Layer 10 of a small transformer language model trained on English Wikipedia (15 layers, counted from 0, width 64).
A neuron adds its activation times its output weights to the MLP's output. To switch it off is to set its activation to zero at one token and run the rest of the model.

Output weights of the MLP neurons that the questions are about. A number n stands for (n - 500) times 0.00097.
n14: 440 627 552 529 305 589 558 620 545 295 427 617 346 669 556 546 575 635 329 548 587 360 422 512 588 542 440 487 522 532 543 490 559 540 236 500 442 460 501 255 386 504 537 660 490 437 471 440 574 242 582 475 314 481 666 321 606 694 335 742 517 630 546 372
n25: 540 732 643 577 469 582 725 449 510 572 613 408 439 500 533 400 300 369 567 315 526 549 481 526 617 436 370 429 636 382 530 402 575 327 485 425 435 596 603 486 395 431 452 602 584 419 708 650 327 498 550 474 367 564 544 486 564 317 470 502 527 439 597 467
n32: 443 299 264 504 463 430 620 581 456 449 534 558 553 598 406 341 470 276 342 675 665 475 437 419 826 363 591 587 474 524 474 340 513 477 478 397 475 540 321 477 611 548 537 656 444 640 580 605 554 653 474 423 456 495 364 492 572 554 321 515 601 627 623 481
n37: 521 592 348 618 322 552 609 652 600 539 511 779 460 447 560 549 629 670 399 527 519 477 401 345 393 395 452 612 616 473 387 397 480 401 296 305 486 390 516 724 522 635 331 565 452 522 604 441 322 708 393 475 588 470 393 716 475 473 270 442 575 569 617 578
n74: 584 522 513 606 465 648 495 303 371 538 514 394 467 690 570 248 405 499 346 513 555 585 490 444 284 381 471 453 773 489 446 564 390 457 607 577 528 381 447 333 380 454 597 440 582 490 672 384 569 736 609 565 429 397 373 529 526 617 530 513 756 472 665 379
n141: 763 524 507 543 313 521 619 681 583 539 449 503 351 415 513 576 485 450 483 492 501 499 410 440 663 304 551 558 499 658 278 559 638 481 389 334 476 438 579 553 640 462 560 558 319 595 507 588 295 472 683 411 470 385 584 450 686 288 353 328 662 477 581 516
n151: 615 455 566 494 562 398 341 767 298 575 496 512 653 613 379 264 501 506 580 464 305 543 544 241 572 469 478 266 539 593 612 391 570 437 645 481 659 372 459 491 467 563 478 786 444 449 363 556 695 452 393 540 633 547 651 603 542 467 327 485 348 384 785 360
n165: 554 568 514 394 444 400 482 640 636 453 478 550 479 527 725 465 417 508 603 610 611 542 517 442 484 300 564 252 400 608 582 612 574 624 550 404 238 442 503 571 403 538 453 367 219 479 465 289 491 825 643 263 534 446 628 664 620 585 413 428 464 494 447 575
n173: 727 475 653 541 624 408 552 484 550 551 509 584 503 598 354 553 732 794 526 553 335 450 692 383 443 766 432 569 554 517 430 504 515 578 726 534 212 439 626 461 360 275 286 524 392 432 341 622 432 300 492 420 320 431 542 580 361 530 682 425 446 512 439 389
n200: 544 378 602 618 451 431 429 694 516 378 543 578 500 382 617 277 419 297 593 351 351 772 504 621 420 394 323 486 783 496 491 593 269 308 457 712 530 380 496 576 695 599 577 335 480 448 707 522 393 390 551 486 487 403 499 320 557 474 207 466 544 709 676 798
n218: 678 658 645 588 663 591 342 528 127 348 438 560 612 617 596 500 591 341 459 590 676 417 541 488 466 528 468 542 396 444 428 453 390 576 285 577 390 344 540 392 418 618 567 636 464 347 328 388 566 552 479 349 641 452 417 459 506 647 527 591 466 527 568 605
n220: 347 436 528 532 515 589 601 554 610 653 386 572 430 489 497 484 475 512 491 443 573 400 644 519 547 478 487 576 585 734 574 520 567 445 598 621 445 594 708 382 390 512 573 482 321 658 497 269 424 459 430 469 201 506 581 349 555 525 431 590 309 391 545 458
n263: 661 477 780 420 540 913 396 664 646 355 484 619 509 483 565 349 582 529 197 605 254 413 597 505 472 538 459 384 332 509 519 554 653 554 436 345 618 489 171 384 567 448 470 796 354 308 265 686 368 334 377 509 558 669 659 587 550 345 289 619 614 576 580 566
n265: 472 515 531 407 440 589 689 391 663 450 325 426 466 381 572 580 437 430 461 607 522 595 343 501 498 476 584 419 519 546 386 712 675 424 503 535 482 575 627 450 460 457 510 719 702 461 375 621 431 404 480 497 425 390 382 507 603 447 484 491 741 366 566 322
n309: 517 473 528 403 548 386 652 524 372 490 475 319 426 509 381 304 364 464 752 589 608 470 593 638 650 558 410 690 424 630 420 598 620 351 462 621 434 335 546 495 591 355 627 442 455 452 511 611 308 482 471 564 449 677 447 457 773 642 492 374 488 467 404 402
n314: 417 405 418 538 466 462 671 574 483 475 593 452 553 589 681 486 493 290 459 631 345 363 450 323 666 473 527 619 760 368 531 479 709 26 603 416 610 291 612 463 516 513 419 584 636 541 427 616 510 436 634 585 429 500 585 515 527 559 379 359 393 405 609 500

Each question names a token from some text and the token that comes next. It shows the activations a of the neurons there, in the order above. A number n stands for (n - 500) times 0.0056.

Then comes g, the gradient of the next token's log-probability with respect to the MLP's output, scaled to length 1. A neuron's effect is roughly proportional to its activation times (output weights . g). A number n stands for (n - 500) times 0.00096.

" E", then "ur"
a: 499 476 474 489 479 518 470 472 483 482 479 474 556 486 494 514
g: 583 308 299 382 487 817 757 589 493 304 402 523 363 445 518 607 515 678 665 379 629 532 355 387 498 642 640 332 609 473 353 493 647 425 536 778 530 508 674 303 522 522 602 593 436 200 309 511 385 393 385 440 325 477 603 603 622 362 613 438 600 637 452 510
Which neuron, switched off, lowers the next token's probability most? n263

"ans", then " for"
a: 490 472 498 638 470 485 752 470 483 499 478 470 500 478 490 490
g: 333 506 602 454 275 552 661 608 730 549 309 798 460 379 472 669 673 554 566 245 485 498 426 353 326 502 442 298 326 609 590 446 611 407 663 421 512 536 489 768 467 470 651 555 551 583 738 661 385 543 378 594 568 568 351 522 294 382 483 371 488 298 359 634
Which neuron, switched off, lowers the next token's probability most? n37

".", then " The"
a: 493 470 498 488 490 496 473 487 495 821 537 475 627 545 491 481
g: 588 340 512 477 454 511 389 721 599 437 486 478 706 415 414 566 270 328 811 357 443 647 362 668 351 512 438 472 659 492 486 537 639 407 555 785 489 543 363 387 459 616 464 296 368 525 537 615 441 637 440 345 431 393 301 391 573 427 500 670 535 913 619 414
Which neuron, switched off, lowers the next token's probability most? n200

" a", then " development"
a: 522 489 502 585 485 478 477 480 834 489 473 483 470 580 472 792
g: 597 393 610 630 497 475 511 324 693 453 596 787 643 671 315 636 366 425 473 633 526 266 338 590 294 338 267 522 600 297 468 284 436 566 384 694 644 570 521 677 546 422 483 649 482 649 464 483 454 633 314 531 456 406 779 564 566 354 449 444 492 282 624 464
Which neuron, switched off, lowers the next token's probability most? n37

" W", then "aver"
a: 478 499 521 471 486 473 492 493 472 496 470 474 473 549 470 652
g: 653 738 525 555 820 487 589 331 290 370 488 371 599 401 559 274 437 694 535 515 558 549 403 570 611 701 525 433 532 599 355 322 390 494 265 479 352 351 655 533 311 436 540 568 539 400 258 473 388 316 715 501 607 618 541 769 571 575 350 452 406 639 626 494
Which neuron, switched off, raises the next token's probability most? n218

"ent", then " Represent"
a: 470 487 476 663 476 472 529 471 470 488 472 470 500 481 473 611
g: 358 226 592 481 421 474 694 411 536 545 630 676 513 561 505 309 544 373 442 430 382 414 738 805 601 379 522 536 583 400 613 456 749 553 362 328 449 596 574 478 322 315 629 662 433 726 557 366 490 491 351 341 717 606 452 362 373 563 382 418 538 314 685 665
Which two neurons, each switched off alone, lower its probability most, in order? n314, n37

" \"", then "gu"
a: 479 471 550 471 655 472 481 470 471 470 496 470 509 593 508 636
g: 519 503 698 549 453 512 321 609 557 339 386 586 404 573 691 537 530 486 388 461 469 449 686 352 226 489 671 356 418 708 290 597 569 339 486 219 350 725 569 562 493 631 405 356 286 435 290 679 786 613 689 362 566 604 649 515 474 580 430 609 492 502 385 539
Which neuron, switched off, raises the next token's probability most? n74

" Ven", then "et"
a: 512 488 690 485 474 475 495 477 492 500 496 527 500 492 472 675
g: 569 655 530 341 380 541 649 357 190 650 234 632 539 633 677 513 526 644 412 471 414 462 527 534 240 549 667 486 524 388 483 357 545 664 483 497 243 289 512 415 290 453 578 583 508 426 518 650 637 411 590 500 316 508 374 651 551 433 477 490 456 677 875 629
Which neuron, switched off, raises the next token's probability most? n32

" her", then "ed"
a: 626 481 521 471 558 495 497 640 488 500 488 473 470 669 471 693
g: 656 437 507 318 567 512 491 401 322 476 407 377 307 649 577 629 510 753 342 626 324 508 599 339 133 574 586 435 657 456 409 640 550 513 672 424 400 418 499 478 743 743 535 387 432 501 484 583 539 731 554 532 665 538 375 533 641 309 367 544 365 714 295 412
Which neuron, switched off, lowers the next token's probability most? n165

" ass", then "ists"
a: 478 490 498 500 500 472 628 479 487 520 472 486 475 525 499 499
g: 626 302 716 430 512 560 291 548 660 351 572 594 536 495 581 564 353 510 143 679 776 344 421 524 594 604 674 370 452 343 368 437 404 672 488 530 544 621 562 464 461 352 421 465 477 704 311 447 500 670 565 511 510 416 780 437 612 348 581 549 623 388 438 218
Which neuron, switched off, raises the next token's probability most? n151

" the", then " Federal"
a: 544 480 476 577 505 475 491 556 470 488 482 470 483 493 473 472
g: 610 434 537 376 169 433 517 460 507 335 434 559 294 499 450 398 530 465 427 573 541 476 737 579 564 413 470 787 736 72 465 570 605 505 449 553 522 404 546 368 433 385 636 709 593 627 639 463 685 489 576 695 593 520 621 240 476 599 330 315 486 445 601 476
Which neuron, switched off, lowers the next token's probability most? n14

" a", then "ver"
a: 512 496 470 534 471 549 470 485 684 472 486 470 481 508 485 537
g: 560 697 191 426 529 497 312 408 467 637 429 173 337 531 464 528 716 466 417 773 546 621 530 343 502 684 603 492 402 435 248 485 421 466 515 373 386 492 781 553 436 455 236 630 493 379 514 598 588 386 662 646 463 578 545 714 338 622 604 532 477 672 495 503
Which neuron, switched off, lowers the next token's probability most? n173

" Australian", then " B"
a: 475 497 499 538 471 470 490 532 495 470 489 483 481 498 482 662
g: 477 340 272 478 438 667 564 558 517 442 687 290 604 352 554 379 411 580 486 477 201 617 659 721 629 677 200 636 587 416 406 699 359 353 449 570 541 621 578 556 429 393 310 527 499 660 696 561 586 411 504 498 695 488 424 336 621 696 283 469 605 415 357 486
Which neuron, switched off, lowers the next token's probability most? n314

" people", then "\"."
a: 752 481 470 485 470 479 487 485 487 500 477 638 481 564 475 578
g: 564 647 448 547 601 524 557 307 429 519 376 473 451 515 472 504 392 697 487 485 543 508 117 612 437 589 408 569 567 647 422 544 331 734 455 483 646 722 273 498 278 516 659 815 381 540 511 553 697 259 482 570 484 657 555 234 538 557 401 428 537 391 607 251
Which neuron, switched off, lowers the next token's probability most? n14

"l", then "und"
a: 473 470 533 508 586 494 500 478 471 530 473 485 483 561 476 523
g: 435 436 405 446 438 584 365 873 462 517 368 467 642 352 457 488 631 371 374 387 677 572 607 213 214 483 310 619 650 585 483 534 395 541 587 484 670 410 314 635 438 543 374 338 480 444 764 504 546 489 442 470 441 765 715 497 560 772 474 389 624 420 465 564
Which neuron, switched off, lowers the next token's probability most? n74

" would", then " become"
a: 551 483 488 490 484 583 470 471 567 470 521 475 612 507 498 552
g: 608 460 536 464 788 263 276 595 716 588 528 468 664 341 457 425 207 515 449 455 772 606 470 593 711 574 445 466 427 428 428 555 419 536 396 425 758 561 556 486 358 203 499 616 421 529 622 339 554 421 410 365 346 383 650 678 424 500 620 708 411 470 649 411
Which neuron, switched off, raises the next token's probability most? n314

" post", then ".\n\n"
a: 706 499 488 470 473 493 470 475 472 477 471 482 490 738 476 863
g: 554 441 598 501 445 468 516 587 732 457 208 639 368 384 482 643 476 589 370 336 669 476 370 304 594 671 445 494 530 504 482 570 649 691 513 646 645 557 698 522 563 461 665 769 491 180 733 377 375 533 319 586 317 522 553 549 475 361 419 337 467 424 210 490
Which two neurons, each switched off alone, lower its probability most, in order? n265, n14

"aging", then " "
a: 562 500 571 573 512 475 489 472 471 481 478 491 492 580 476 789
g: 702 490 426 567 546 529 531 394 419 485 653 224 632 599 481 238 471 481 445 672 436 675 522 709 527 436 485 491 387 408 706 436 416 465 428 417 512 601 376 697 687 679 572 287 361 548 541 605 515 500 547 522 609 155 364 622 375 218 304 739 669 501 543 423
Which neuron, switched off, lowers the next token's probability most? n32

" New", then " Zealand"
a: 536 496 530 470 559 478 490 470 474 500 497 481 498 812 477 714
g: 555 238 678 495 488 634 451 678 456 526 399 341 534 647 308 581 724 338 697 568 697 447 440 435 353 410 598 476 432 581 436 503 585 192 399 605 581 793 424 303 693 685 470 530 466 200 422 588 560 644 421 497 406 453 519 403 513 405 696 346 610 391 451 611
Which neuron, switched off, lowers the next token's probability most? n265

" with", then " the"
a: 470 470 654 483 802 470 483 599 559 470 475 472 485 537 490 647
g: 518 319 794 333 668 698 477 418 449 599 383 442 513 612 289 434 326 511 655 476 518 423 325 483 455 602 379 534 707 456 334 747 297 426 727 710 632 444 670 583 513 485 576 441 557 462 522 411 222 470 434 378 385 520 291 416 751 557 487 572 548 730 499 406
Which neuron, switched off, lowers the next token's probability most? n74

"17", then "56"
a: 470 701 471 470 666 533 499 497 489 481 470 478 475 590 479 475
g: 522 658 468 516 273 603 557 455 489 484 648 406 489 507 320 637 697 324 693 228 551 526 412 451 378 719 492 580 476 397 729 636 570 700 435 724 656 320 331 573 567 636 612 400 455 502 420 624 266 509 489 479 711 429 495 582 212 577 430 246 363 532 436 399
Which neuron, switched off, raises the next token's probability most? n74

" the", then " church"
a: 648 470 487 673 507 470 481 618 470 498 472 486 538 630 495 575
g: 503 650 500 500 409 459 475 744 647 386 588 445 438 589 736 482 475 593 415 331 467 681 735 631 394 536 494 510 443 435 446 693 591 469 544 465 532 430 435 420 477 604 581 504 435 537 209 325 272 644 543 425 633 697 513 335 577 894 430 303 428 397 241 280
Which neuron, switched off, lowers the next token's probability most? n165

" the", then " earlier"
a: 553 470 485 713 512 514 472 594 501 488 472 479 550 540 482 655
g: 529 513 598 617 725 455 412 764 469 475 456 527 693 431 504 401 503 479 616 494 557 448 369 664 414 351 416 398 211 678 594 517 393 544 521 450 724 719 247 702 668 469 320 363 470 346 514 509 562 445 294 509 213 377 664 550 613 360 559 799 434 476 407 497
Which neuron, switched off, raises the next token's probability most? n314

"urb", then " of"
a: 581 493 473 533 496 470 470 470 500 492 471 479 500 669 477 610
g: 436 372 680 274 528 663 537 482 659 582 517 559 572 475 472 645 320 391 239 344 447 323 622 528 689 607 390 468 525 498 665 741 691 512 627 460 618 438 457 671 402 481 371 393 549 470 777 435 194 326 413 411 583 395 413 627 352 358 293 539 623 632 586 650
Which neuron, switched off, lowers the next token's probability most? n265

"47", then "."
a: 481 491 479 472 478 651 499 483 483 471 496 471 473 501 483 476
g: 648 567 434 533 647 383 286 672 532 536 233 285 504 404 563 530 676 813 389 475 483 443 425 482 541 382 447 456 316 417 382 590 567 686 379 469 615 682 516 595 632 573 683 889 540 516 477 420 525 319 423 452 495 768 560 365 550 321 480 547 376 425 301 380
Which neuron, switched off, lowers the next token's probability most? n141

"v", then "ić"
a: 478 477 523 618 484 481 600 470 498 498 539 484 500 483 493 502
g: 705 386 550 579 510 486 364 584 240 590 641 391 514 613 225 212 693 593 517 516 524 489 476 612 471 452 504 652 332 647 494 568 374 423 485 375 372 496 471 621 710 521 495 355 534 418 361 377 844 453 647 695 235 393 657 700 451 363 640 548 540 341 505 469
Which neuron, switched off, lowers the next token's probability most? n151

"uk", then " ("
a: 492 784 471 499 472 475 489 479 498 495 471 515 494 496 492 473
g: 436 334 492 466 423 647 682 453 579 527 550 737 383 534 609 569 547 350 586 67 434 555 340 470 607 603 570 492 498 519 747 576 573 657 668 384 379 279 454 614 330 410 725 542 405 611 728 675 315 577 631 509 365 523 540 421 328 358 531 275 458 436 512 407
Which neuron, switched off, lowers the next token's probability most? n25

" three", then " s"
a: 739 481 477 476 484 877 474 473 497 495 470 483 498 475 480 547
g: 579 500 507 719 436 448 413 541 543 411 522 663 447 418 453 602 453 347 501 679 593 451 324 683 754 374 723 418 580 704 546 204 513 284 460 642 324 512 494 683 392 307 507 510 468 567 608 229 490 609 271 360 441 475 694 512 651 310 367 347 634 576 598 629
Which neuron, switched off, lowers the next token's probability most? n141

" r", then "are"
a: 729 482 606 472 470 647 491 496 652 500 470 695 499 634 491 836
g: 298 518 359 860 528 411 438 419 357 571 366 507 470 494 312 547 346 544 508 503 583 590 597 477 607 541 633 709 491 531 523 224 418 548 465 546 498 341 558 758 270 646 245 416 600 509 623 488 510 287 290 734 367 508 584 555 565 407 719 652 349 552 665 461
Which neuron, switched off, lowers the next token's probability most? n220

" was", then " part"
a: 696 487 479 470 471 482 471 507 492 474 490 474 542 534 498 620
g: 602 439 412 371 473 764 535 545 304 461 439 465 429 469 461 536 603 543 597 702 294 378 532 512 738 586 786 552 616 353 560 592 479 202 400 532 456 635 492 617 314 520 467 226 462 264 412 665 372 324 662 524 783 614 472 598 302 694 471 480 462 531 499 420
Which neuron, switched off, lowers the next token's probability most? n314

"w", then " Z"
a: 500 474 500 588 490 518 731 485 676 485 479 479 497 470 493 474
g: 284 398 598 584 323 537 426 541 878 394 639 728 535 397 437 592 409 320 566 265 400 404 508 629 670 584 362 454 668 384 561 552 422 720 622 311 679 530 706 426 531 336 427 357 332 678 744 707 505 557 308 407 479 413 528 524 540 418 509 469 465 452 426 445
Which neuron, switched off, raises the next token's probability most? n151

" the", then " Christian"
a: 625 475 471 591 580 489 488 640 479 491 470 481 471 548 471 739
g: 510 541 580 745 519 592 413 421 712 344 513 524 389 502 564 239 385 736 418 423 538 632 542 482 810 874 374 623 557 513 412 591 566 404 462 496 552 272 493 363 503 582 552 331 436 633 599 597 376 480 419 606 717 480 578 340 337 622 423 265 385 424 377 313
Which neuron, switched off, raises the next token's probability most? n165

" in", then " West"
a: 538 471 478 476 542 470 470 652 474 498 480 472 599 692 480 671
g: 434 576 517 502 430 545 434 608 337 241 565 605 535 254 650 461 459 456 607 394 558 468 695 326 641 370 649 747 593 231 412 401 585 501 413 520 563 505 501 508 294 295 385 617 436 430 588 499 577 650 748 697 396 754 606 376 690 445 462 214 359 488 589 610
Which neuron, switched off, raises the next token's probability most? n265

"et", then "ian"
a: 498 487 502 475 473 497 484 471 480 500 475 471 485 488 492 475
g: 459 345 636 505 291 838 629 538 562 606 547 487 503 393 533 670 587 475 435 467 488 497 417 491 679 535 554 560 606 427 490 522 574 353 310 477 515 840 404 310 664 517 400 630 421 489 210 538 292 363 413 498 498 747 248 339 638 294 546 391 728 520 469 595
Which neuron, switched off, lowers the next token's probability most? n165

" Back", then "l"
a: 573 491 496 492 493 486 481 494 472 486 499 479 581 730 474 471
g: 621 403 357 620 815 662 493 566 236 704 354 404 585 500 322 739 566 544 291 408 499 413 575 328 453 390 675 579 806 474 304 336 573 417 330 540 292 507 530 517 347 513 376 384 598 486 624 571 662 487 521 571 359 514 463 460 601 546 426 540 540 632 729 325
Which neuron, switched off, raises the next token's probability most? n263

" diplom", then "atic"
a: 978 500 477 470 499 614 484 482 470 499 471 471 500 543 496 707
g: 399 651 535 529 85 458 502 531 353 432 415 677 528 479 681 631 441 527 667 527 306 434 433 331 440 498 526 602 482 678 704 505 699 612 525 421 559 420 148 449 651 436 501 311 612 290 568 472 647 500 552 732 443 519 647 363 561 275 591 459 500 628 326 597
Which neuron, switched off, lowers the next token's probability most? n14

" Ab", then "ras"
a: 489 543 498 481 472 642 740 515 486 480 484 475 492 521 481 470
g: 337 720 355 848 513 204 560 689 281 665 526 404 507 515 527 352 475 515 567 544 576 514 529 320 421 583 441 553 424 423 330 521 376 474 401 570 700 435 645 574 390 207 613 412 480 440 550 316 732 517 359 705 327 488 788 589 418 518 506 570 458 588 577 536
Which neuron, switched off, lowers the next token's probability most? n151

"==", then "L"
a: 578 477 496 488 470 767 470 470 482 495 551 481 536 708 470 551
g: 502 529 475 443 722 553 448 363 382 622 532 314 492 482 181 849 482 428 465 509 703 483 309 394 765 271 608 564 522 338 527 354 608 628 428 501 387 483 709 671 573 594 381 502 805 602 631 511 612 551 373 587 368 523 441 561 439 449 602 351 341 422 345 409
Which neuron, switched off, lowers the next token's probability most? n265

"d", then "ar"
a: 485 470 470 501 505 472 597 472 470 500 698 470 499 483 489 496
g: 734 453 181 453 682 469 352 419 559 436 559 709 613 519 528 515 426 682 680 565 415 362 505 340 620 463 651 578 525 576 456 417 393 510 446 717 289 261 616 512 318 592 649 520 386 187 479 521 506 398 540 488 466 494 544 529 176 504 396 644 510 789 614 559
Which neuron, switched off, lowers the next token's probability most? n218

",", then " D"
a: 474 480 496 473 488 470 485 488 495 496 478 483 588 481 480 485
g: 354 510 388 492 584 427 462 471 618 686 579 455 318 545 714 301 339 607 404 382 367 436 414 534 715 690 406 721 625 439 466 421 155 239 403 493 623 317 478 469 433 295 387 453 627 736 574 551 657 615 605 611 547 637 547 661 627 399 371 486 656 569 570 338
Which neuron, switched off, raises the next token's probability most? n263